Layer 3 of a small transformer language model trained on English Wikipedia (8 layers, counted from 0, width 64).
A neuron's activation on a vector x is GELU(weights . x + bias), where the dot is the dot product.

Input weights of the MLP neurons that the questions are about. A number n stands for (n - 500) times 0.0038.
n2 (bias -0.021): 441,497,674,222,568,464,329,425,402,342,437,510,757,520,565,552,569,366,573,410,484,550,739,684,463,748,586,453,547,469,577,478,672,548,401,563,259,599,405,572,260,533,444,432,561,391,522,566,375,521,496,402,379,540,495,508,448,498,586,770,525,542,558,409
n7 (bias -0.065): 371,592,542,407,404,408,565,469,510,330,516,386,620,300,638,581,503,641,264,329,456,457,599,697,861,610,378,575,387,544,502,526,600,458,477,631,451,394,401,307,385,385,474,580,530,493,579,594,426,656,326,536,458,424,399,545,537,594,641,440,319,591,337,643
n18 (bias -0.020): 513,395,420,412,586,348,518,455,574,593,384,426,583,627,358,353,718,265,669,543,597,471,652,387,551,630,882,539,641,328,498,397,692,427,445,489,583,305,462,874,446,600,596,679,353,447,446,447,402,500,306,629,599,815,368,428,293,79,625,342,398,503,679,503
n22 (bias -0.106): 318,720,574,670,416,349,390,407,541,374,548,588,704,497,436,423,232,398,478,661,463,426,667,469,757,395,394,430,706,521,482,439,537,564,470,574,676,440,532,435,537,430,495,808,596,372,446,558,193,609,317,737,452,382,608,461,464,446,560,520,447,486,558,411
n26 (bias -0.073): 322,583,411,437,489,799,376,682,415,488,674,693,467,583,386,623,504,585,217,421,435,474,505,550,650,379,466,561,431,552,414,515,594,529,586,480,340,414,636,564,419,577,322,449,595,666,480,414,562,629,487,530,599,539,534,502,458,523,439,483,360,600,351,412
n43 (bias 0.007): 451,568,522,462,569,525,420,243,556,505,361,668,650,330,498,619,608,652,494,543,662,516,423,771,387,560,584,460,468,497,473,536,465,467,442,797,442,295,454,532,609,345,520,407,398,466,501,629,499,563,503,486,461,557,376,390,577,445,334,514,488,548,458,403
n46 (bias -0.111): 612,581,347,400,661,385,364,743,424,512,664,582,486,756,519,432,160,565,559,406,674,524,559,428,413,323,491,468,249,434,570,339,436,441,649,515,513,517,531,543,624,613,516,602,313,487,633,675,620,447,567,677,546,547,407,421,500,246,451,440,456,505,478,228
n58 (bias -0.102): 557,474,485,424,457,764,793,425,568,376,240,506,356,500,439,599,618,508,373,379,496,780,600,734,170,513,374,341,545,665,453,468,370,265,491,465,575,509,477,594,374,616,421,486,274,656,434,442,536,489,659,456,345,378,525,500,637,506,518,759,574,432,667,371
n59 (bias -0.008): 584,390,486,293,454,399,443,561,386,663,593,282,434,436,575,546,591,435,514,673,431,746,269,395,483,543,541,398,469,495,455,407,421,497,538,328,632,679,702,333,484,680,443,594,672,509,435,430,615,477,454,395,577,577,530,620,493,481,492,520,588,638,432,428
n60 (bias -0.094): 556,561,546,280,481,401,481,601,497,753,563,500,340,557,747,510,452,465,684,647,582,320,633,602,292,447,625,498,574,532,695,510,697,622,553,559,402,550,752,450,300,530,263,391,418,345,397,512,497,400,439,662,483,714,318,531,580,371,628,530,293,560,429,173
n69 (bias -0.084): 400,521,481,456,445,583,623,428,530,777,486,444,458,468,576,448,680,386,491,457,521,617,405,667,499,531,501,289,482,402,681,552,531,463,614,314,529,475,589,459,362,545,668,518,654,473,329,459,471,413,361,525,585,719,276,379,456,592,378,585,422,459,540,399
n71 (bias -0.044): 576,373,427,486,457,245,731,694,537,457,485,472,379,681,586,437,553,388,438,457,297,731,575,358,449,550,555,453,648,455,509,420,383,321,641,446,485,630,488,530,435,420,413,428,530,598,363,443,596,468,585,343,428,486,640,692,417,428,690,484,689,484,689,614
n110 (bias -0.094): 467,444,544,465,481,761,532,536,323,350,254,226,515,335,466,499,670,581,681,411,436,575,441,599,597,513,628,431,538,376,369,575,492,359,526,465,455,418,476,543,715,603,385,587,562,549,546,415,497,463,686,576,514,442,648,434,594,398,714,498,574,336,555,640
n111 (bias -0.169): 475,542,639,471,465,360,374,458,567,229,375,703,366,407,382,484,414,583,365,435,608,571,614,474,470,581,567,620,641,672,387,510,524,560,486,656,493,455,571,430,567,578,489,430,453,413,612,507,329,497,265,517,670,563,687,524,440,452,507,444,630,371,240,540
n120 (bias -0.000): 444,344,671,472,464,521,559,585,719,433,630,522,501,366,541,429,385,402,553,406,366,567,534,545,439,476,484,473,585,452,410,621,739,416,422,406,610,600,729,383,547,420,410,471,631,556,426,416,336,499,116,477,472,328,513,628,486,551,648,499,541,339,674,675
n129 (bias -0.096): 546,352,434,391,749,619,524,652,505,420,663,627,468,408,464,599,361,336,588,420,336,647,345,483,367,546,454,675,624,463,382,536,684,314,565,433,327,521,474,630,522,535,491,510,550,580,453,598,414,646,484,260,272,524,467,557,271,592,557,550,518,377,530,753
n133 (bias 0.068): 404,416,321,542,573,545,670,392,477,784,606,488,434,325,614,514,475,503,661,605,355,516,459,555,450,543,536,375,395,545,450,527,425,436,556,589,515,484,504,459,480,593,534,538,449,413,349,440,518,461,551,582,485,375,529,530,511,644,537,448,640,457,649,275
n135 (bias -0.111): 511,382,553,522,563,598,602,315,619,427,546,429,670,639,542,443,585,443,363,441,420,506,538,705,339,558,613,603,387,356,614,549,704,444,361,556,659,291,615,516,350,597,556,517,272,328,637,542,425,546,499,459,754,444,363,534,485,492,600,423,455,630,587,475
n137 (bias -0.050): 573,350,462,600,493,635,418,449,610,507,297,712,404,419,462,479,354,488,517,428,309,316,740,626,557,669,400,552,397,373,655,436,556,707,559,593,541,487,506,976,596,534,359,598,405,398,464,339,456,400,592,374,516,549,269,494,731,353,456,534,464,640,481,433
n138 (bias -0.027): 490,523,561,351,539,330,420,388,472,495,548,406,513,561,619,550,563,491,551,507,543,546,656,530,418,416,574,559,562,531,537,477,704,522,501,655,425,493,383,624,535,411,365,404,684,475,457,414,538,625,583,543,362,687,570,325,641,245,414,520,391,435,570,632
n140 (bias -0.164): 351,414,471,448,484,192,599,484,281,335,361,312,325,768,491,587,695,527,286,367,487,510,598,376,747,693,416,678,439,829,800,475,468,790,479,393,376,363,546,477,569,595,600,544,481,354,480,568,651,821,310,610,651,475,595,654,441,435,222,438,474,647,425,311
n153 (bias 0.029): 561,312,462,674,437,724,545,608,436,637,533,710,569,551,397,379,613,470,403,267,566,366,432,560,474,541,558,400,561,410,476,368,721,550,334,408,494,431,530,440,498,650,379,490,367,507,430,508,419,646,447,641,581,569,228,547,458,543,490,550,464,528,591,460
n156 (bias -0.082): 372,498,506,768,548,572,537,549,485,652,608,389,474,458,491,457,526,457,499,661,589,519,437,598,532,273,406,694,429,467,530,407,594,346,455,413,348,563,704,474,515,540,462,658,576,537,490,613,509,541,481,624,498,532,404,533,608,442,404,272,436,427,332,457
n158 (bias -0.045): 371,460,530,428,469,475,509,441,535,692,486,638,410,437,500,679,498,462,357,451,558,507,408,641,218,502,315,541,724,451,522,310,395,597,594,493,378,846,459,575,508,628,595,530,366,475,675,514,325,505,503,376,487,645,531,524,643,668,293,541,483,464,542,550
n164 (bias -0.118): 511,583,471,409,498,662,414,664,445,406,566,475,494,546,534,376,309,402,758,594,652,254,431,288,542,389,532,709,494,494,560,323,636,570,413,479,336,534,680,584,445,541,523,392,614,411,616,546,553,588,312,600,559,515,489,531,398,547,495,401,456,528,512,407
n177 (bias -0.007): 423,398,494,426,576,685,587,543,444,529,548,458,377,531,584,513,579,582,681,488,471,373,484,579,446,458,416,526,491,547,502,540,543,525,354,609,558,431,401,608,459,426,332,721,480,297,494,678,514,566,526,462,276,576,478,391,399,538,405,287,489,429,618,642
n181 (bias -0.129): 493,416,451,466,364,676,518,390,490,409,409,470,597,473,504,419,500,355,470,567,631,412,267,662,381,611,444,492,525,519,435,572,694,557,370,571,360,515,547,622,270,405,475,494,674,499,577,625,389,755,508,663,421,540,560,484,565,662,353,576,391,488,565,488
n186 (bias -0.060): 477,603,559,302,590,406,449,499,131,607,531,297,446,312,380,574,527,488,432,651,441,626,676,523,762,432,467,392,349,490,553,606,425,676,438,557,397,557,405,580,465,587,503,491,403,490,582,513,669,269,571,525,445,302,442,496,591,581,453,337,593,718,352,599
n197 (bias -0.083): 476,498,616,522,504,434,390,590,592,476,463,533,599,262,467,329,376,359,484,475,506,470,549,447,522,390,531,397,485,531,623,616,565,569,424,611,322,636,544,513,424,533,412,473,549,517,364,430,608,466,690,551,609,459,632,380,682,409,336,524,788,542,509,365
n211 (bias -0.010): 454,338,576,427,553,678,471,503,521,483,395,704,627,570,430,472,364,502,530,681,472,462,746,611,506,687,470,422,607,414,560,476,371,585,424,350,497,466,462,587,417,600,377,604,639,464,551,313,529,527,575,461,350,586,456,372,283,612,517,486,542,605,343,515
n234 (bias 0.060): 586,432,462,600,449,491,567,608,462,624,351,464,341,479,464,303,519,560,541,576,423,525,434,396,520,676,453,523,503,695,577,498,483,373,742,581,664,492,604,618,530,418,424,418,582,582,344,438,434,432,486,283,401,523,548,633,453,493,628,597,548,433,437,434
n241 (bias -0.028): 643,377,494,422,519,522,324,505,316,608,584,423,490,380,499,546,527,402,413,551,443,560,449,647,606,659,533,558,740,698,623,523,471,458,297,382,397,631,528,339,600,594,500,648,486,518,518,702,383,378,502,478,740,514,490,412,271,551,369,381,551,659,371,362

Each question shows a token from some text and the vector x that enters the MLP there. A number n stands for (n - 500) times 0.0066.

" the": 653,612,459,430,270,315,605,419,265,408,611,703,786,630,594,696,461,558,817,427,274,357,385,670,562,393,573,589,457,443,622,465,495,576,305,535,806,585,505,524,222,468,767,366,386,680,524,414,564,333,543,586,321,585,474,540,579,498,249,585,571,212,98,593
The most active neuron and its activation: n186, at about 1.5

"s": 678,499,464,481,367,467,614,400,257,377,722,687,772,764,550,752,409,751,895,398,184,419,333,629,490,390,599,524,494,433,602,554,435,425,252,526,708,703,447,604,256,433,672,407,352,677,411,318,684,410,620,420,501,505,531,464,617,463,268,467,429,247,353,440
Which of these neurons fires most? n46

" sever": 520,539,407,503,223,385,544,371,345,285,640,704,864,696,571,651,326,563,752,370,236,454,162,760,673,462,704,467,589,608,484,524,613,661,177,564,720,570,508,431,392,667,626,343,393,514,653,365,420,346,680,463,402,442,448,606,501,516,364,457,535,217,401,626
The most active neuron and its activation: n135, at about 3.1

"at": 757,541,451,490,237,478,600,451,284,270,634,588,824,708,474,749,436,660,854,368,209,403,323,571,534,454,598,533,498,508,601,536,494,521,221,461,685,721,598,518,345,460,716,375,368,733,527,320,727,304,619,383,446,538,527,395,547,388,342,515,503,240,292,548
Which of these neurons fires most? n110

"20": 703,585,356,622,273,399,713,498,262,530,578,690,753,766,557,570,475,770,699,360,441,422,293,590,567,428,618,497,564,438,500,491,483,500,243,558,588,611,421,498,275,567,716,441,331,824,338,167,533,376,595,600,383,631,602,418,466,417,417,591,542,131,195,533
The most active neuron and its activation: n153, at about 2.6

" (": 709,635,441,599,161,362,646,439,322,424,576,636,721,714,579,673,493,628,915,458,273,511,157,557,439,458,587,595,469,610,703,600,468,604,231,475,629,564,409,503,356,495,726,322,335,725,354,342,527,442,483,552,557,507,496,567,658,401,427,361,452,197,213,533
Which of these neurons fires most? n60

"b": 616,597,343,486,208,400,726,530,317,317,664,576,678,660,552,682,509,673,717,320,310,456,252,606,552,436,561,641,537,523,648,649,390,583,240,453,754,620,439,625,259,545,813,388,437,748,352,332,674,338,595,285,421,511,480,424,502,477,405,555,586,95,432,502
The three highest activations, in order: n58, n71, n69

" a": 678,699,423,417,281,319,612,411,251,329,555,650,773,606,601,727,386,608,833,398,303,398,290,692,568,399,578,682,480,498,638,517,371,492,256,522,859,616,473,510,299,336,735,465,368,613,448,279,568,482,513,543,366,574,535,507,583,553,381,648,475,270,174,585
The most active neuron and its activation: n7, at about 2.3

" teacher": 695,586,372,519,280,466,369,516,304,329,524,750,708,664,524,707,553,732,772,310,228,378,167,557,677,321,405,656,459,512,583,556,555,557,132,530,738,729,501,497,357,554,684,421,425,603,442,364,556,434,530,591,358,616,541,603,500,398,322,647,550,218,280,589
The most active neuron and its activation: n153, at about 1.3

" school": 525,622,427,563,264,511,440,439,381,431,559,843,803,657,618,721,356,683,797,319,250,480,126,494,716,411,490,652,445,544,592,549,467,526,215,466,704,669,488,483,368,558,627,420,358,616,403,427,546,340,582,579,344,582,580,667,503,315,266,531,601,273,215,571
Which of these neurons fires most? n46

" voice": 549,599,387,389,353,383,434,373,302,356,587,808,742,747,503,613,381,679,781,366,219,369,163,559,653,421,523,637,527,551,508,507,549,509,272,536,795,785,490,577,293,468,727,297,336,553,393,324,594,470,557,582,433,632,588,561,614,477,358,563,590,265,237,606
Which of these neurons fires most? n164

" games": 533,574,500,628,234,529,576,388,318,476,628,876,791,700,437,714,426,709,675,418,272,482,168,472,635,399,534,650,498,500,635,654,563,456,342,509,629,808,425,512,195,498,591,441,422,510,408,370,412,362,651,517,404,595,660,626,536,386,271,481,523,276,136,456
Which of these neurons fires most? n26

"ford": 650,530,230,604,317,390,460,545,317,346,715,613,793,635,533,643,536,810,657,357,320,346,166,515,571,346,550,672,479,523,565,532,557,506,176,504,637,719,634,563,229,432,693,356,438,673,501,295,660,349,690,479,447,613,518,588,493,477,326,445,595,217,304,622
Which two neurons fire most, strongest first? n164, n26

" ann": 664,684,385,585,239,631,556,328,216,317,619,726,696,672,479,700,309,586,760,461,297,421,127,683,584,482,630,605,554,486,649,443,518,637,188,591,659,696,418,458,412,546,742,486,430,650,494,260,404,345,508,401,483,571,561,464,544,428,361,488,396,159,463,662
The most active neuron and its activation: n158, at about 2.6

" conv": 679,687,347,545,297,475,707,495,265,320,708,627,708,737,480,697,466,672,800,456,287,432,114,702,502,460,625,410,543,448,442,473,580,644,199,664,756,616,426,484,357,579,639,321,468,640,500,349,403,390,397,484,510,440,425,576,485,588,280,498,552,110,506,529
Which of these neurons fires most? n153

" to": 610,499,368,521,246,345,611,430,292,427,738,823,729,698,647,697,486,627,846,565,264,333,200,584,541,406,595,584,591,597,661,542,455,544,224,581,714,615,523,552,325,569,604,339,355,632,529,343,503,459,604,509,496,476,501,424,455,478,325,531,436,150,163,481
Which two neurons fire most, strongest first? n60, n164

"els": 644,524,455,588,233,425,516,493,363,381,706,761,723,749,405,633,412,800,788,318,241,292,255,600,535,414,547,545,503,454,666,617,470,590,259,529,626,756,441,545,182,403,651,429,391,647,436,331,662,310,657,503,463,538,578,547,641,425,313,456,484,224,343,583
Which two neurons fire most, strongest first? n197, n137

" his": 601,599,350,463,349,383,559,426,243,300,603,710,829,541,571,675,476,673,842,445,319,445,328,548,617,322,569,633,537,570,517,514,304,538,258,518,841,618,537,503,236,531,745,313,433,683,564,307,516,444,574,612,351,530,509,554,592,492,293,563,498,269,125,597
Which of these neurons fires most? n186

" four": 594,665,352,425,170,496,551,387,301,380,614,765,810,732,523,656,359,597,808,427,350,549,222,533,678,494,607,645,534,575,614,602,450,630,252,473,595,620,422,524,332,542,666,287,230,577,512,349,479,374,629,517,375,545,487,578,578,434,297,651,609,257,154,560
Which of these neurons fires most? n2

" C": 532,624,302,541,210,440,724,314,327,417,632,556,755,649,620,683,311,573,811,491,387,485,205,613,570,388,588,730,497,575,572,599,457,576,229,568,669,668,544,622,400,421,743,345,453,780,495,359,595,292,459,357,467,583,586,558,587,317,231,399,342,282,299,595
Which of these neurons fires most? n138

" ": 744,568,349,488,179,344,684,374,131,433,644,618,730,625,547,662,481,687,818,473,315,460,406,543,572,433,668,658,494,705,572,586,504,582,244,535,665,633,447,522,363,499,745,240,397,688,381,309,457,334,587,482,437,580,633,625,466,515,351,473,457,248,206,402
The most active neuron and its activation: n234, at about 1.7

" Chen": 667,554,385,591,370,308,695,410,369,541,688,527,685,633,479,544,440,621,688,432,256,390,69,597,603,463,520,571,533,549,589,589,564,469,158,580,798,593,553,541,211,538,789,319,364,635,545,406,661,476,530,558,425,622,680,435,581,405,380,346,576,92,273,541
The most active neuron and its activation: n181, at about 1.6

" built": 610,597,327,572,334,436,412,438,326,336,768,739,731,668,665,663,398,777,835,355,298,325,314,622,557,593,671,624,470,476,496,566,513,460,168,467,741,677,447,562,279,496,719,494,412,596,466,234,472,482,514,368,394,507,493,619,505,468,337,502,599,242,190,576
The three highest activations, in order: n129, n2, n211

"ans": 658,462,434,629,233,425,596,475,236,431,721,583,761,701,496,667,469,735,786,397,197,485,177,590,621,399,612,534,527,478,601,568,557,424,245,504,664,694,568,497,193,432,668,475,393,598,408,269,736,290,568,533,491,558,632,532,547,426,323,428,570,206,307,583
Which of these neurons fires most? n59

"ong": 545,519,320,565,179,287,625,437,349,478,706,614,762,723,608,644,372,573,731,421,274,535,137,549,636,439,660,513,509,600,580,567,543,507,180,497,698,679,581,610,379,599,662,334,335,741,483,255,715,382,620,504,469,457,609,442,471,379,432,455,548,169,276,528
Which two neurons fire most, strongest first? n71, n59

"asketball": 642,641,412,640,244,371,539,468,360,433,570,729,724,693,542,795,481,728,596,315,254,354,229,531,676,394,503,625,511,499,492,561,592,488,267,433,720,819,592,550,245,536,714,426,438,589,514,277,520,354,567,579,417,624,551,625,516,260,343,455,516,209,192,520
Which two neurons fire most, strongest first? n26, n156

"ent": 578,552,382,659,234,461,558,308,455,320,589,709,757,769,538,728,358,692,801,307,282,426,348,605,611,354,632,598,545,526,639,491,542,554,214,452,650,746,540,565,317,527,640,368,363,699,555,327,642,251,589,339,532,482,557,511,521,361,249,404,461,303,264,662
The three highest activations, in order: n137, n135, n158

")": 643,445,545,618,174,532,652,408,291,420,707,830,762,637,592,675,483,634,710,409,361,440,234,534,532,395,629,683,361,653,469,679,577,462,241,467,650,616,507,363,287,511,701,432,373,729,385,248,512,458,608,575,464,510,575,507,621,353,298,404,549,153,262,468
The three highest activations, in order: n153, n156, n26

" I": 596,495,386,574,287,321,726,365,300,532,677,612,734,631,506,633,385,547,810,497,322,549,165,589,603,396,511,588,493,617,685,672,509,473,214,564,709,664,531,541,365,498,671,215,387,703,506,402,664,392,504,532,435,565,667,582,560,289,356,469,394,96,236,500
Which two neurons fire most, strongest first? n138, n156

"\".": 627,413,443,537,258,556,588,398,305,359,653,897,706,737,668,587,549,676,800,516,248,387,325,579,584,416,690,683,442,605,560,569,503,483,231,498,641,523,398,467,209,563,632,452,308,738,364,269,481,414,554,496,382,582,525,555,628,478,240,459,510,238,237,580
Which of these neurons fires most? n153

" and": 579,486,480,553,197,381,669,400,415,342,680,705,728,793,611,677,442,562,807,475,272,489,274,458,629,363,629,609,534,678,677,640,417,640,358,541,688,546,566,577,293,522,682,283,224,642,473,334,470,365,501,535,415,495,578,528,396,507,241,534,519,154,198,543
The most active neuron and its activation: n140, at about 2.1

" full": 572,686,402,426,293,387,460,272,256,332,624,747,840,719,474,790,332,518,799,447,287,444,311,716,543,438,618,614,536,538,590,527,434,523,332,534,729,696,526,541,306,506,739,339,456,523,485,299,665,452,576,510,336,512,479,601,528,338,328,587,521,226,220,619
Which of these neurons fires most? n2

"S": 554,634,444,585,198,451,693,372,296,443,664,526,741,583,586,729,512,632,778,476,247,477,304,645,493,440,558,576,493,576,717,563,349,436,266,592,605,668,567,616,248,411,806,506,464,764,298,296,627,364,570,365,318,462,563,607,561,425,286,500,578,136,313,447
Which two neurons fire most, strongest first? n58, n133

" U": 595,635,365,485,270,400,702,370,383,499,589,564,746,650,541,657,358,573,841,500,384,495,137,533,696,488,583,474,419,586,648,566,418,507,257,597,636,628,536,537,363,500,761,334,414,784,510,301,633,354,463,564,302,523,680,676,602,306,297,374,418,167,250,576
Which of these neurons fires most? n186

" Ch": 673,614,391,647,247,368,786,455,293,524,611,524,845,618,464,590,414,591,828,456,268,373,155,617,493,446,509,565,503,530,573,540,464,531,188,535,775,696,529,575,361,405,769,390,502,620,391,330,627,395,380,403,599,651,606,484,549,402,324,445,536,169,298,558
Which of these neurons fires most? n69

"i": 650,455,301,529,289,336,620,493,315,413,687,527,771,665,501,696,444,699,808,363,286,401,217,567,601,407,537,608,485,528,494,570,509,605,279,547,771,604,587,531,206,406,768,303,337,743,418,304,761,444,496,436,474,519,640,470,692,390,417,463,588,191,371,469
The three highest activations, in order: n71, n133, n59

" Men": 474,492,335,712,312,424,599,407,280,536,760,700,784,569,493,584,423,628,694,394,216,349,172,698,626,335,604,589,459,480,472,593,533,594,221,535,694,788,510,499,300,484,745,343,550,577,484,283,588,461,497,608,404,671,510,695,555,339,351,453,593,173,314,453
The most active neuron and its activation: n156, at about 3

" Ireland": 705,396,355,647,270,367,513,434,339,439,692,690,775,658,489,614,461,733,759,337,344,435,235,611,625,382,572,713,577,524,549,582,475,505,158,578,649,715,520,511,231,495,740,383,434,576,465,345,572,363,646,592,291,575,640,579,519,299,402,479,456,244,178,562
The three highest activations, in order: n138, n156, n181

"ences": 609,466,477,554,202,505,592,371,314,374,664,750,816,785,514,652,441,727,784,392,228,524,247,529,640,456,568,598,540,462,660,583,524,520,181,481,631,782,493,536,211,516,615,408,361,568,420,326,572,376,609,449,470,508,604,534,501,514,329,437,494,248,159,596
Which of these neurons fires most? n211

"ually": 556,497,550,664,327,384,595,366,333,352,762,662,709,794,503,817,416,703,707,473,360,409,211,607,581,346,663,573,470,561,631,484,453,596,212,476,674,681,392,474,258,549,663,392,228,648,508,240,497,475,615,567,414,593,507,418,486,493,343,648,423,240,198,575
Which of these neurons fires most? n158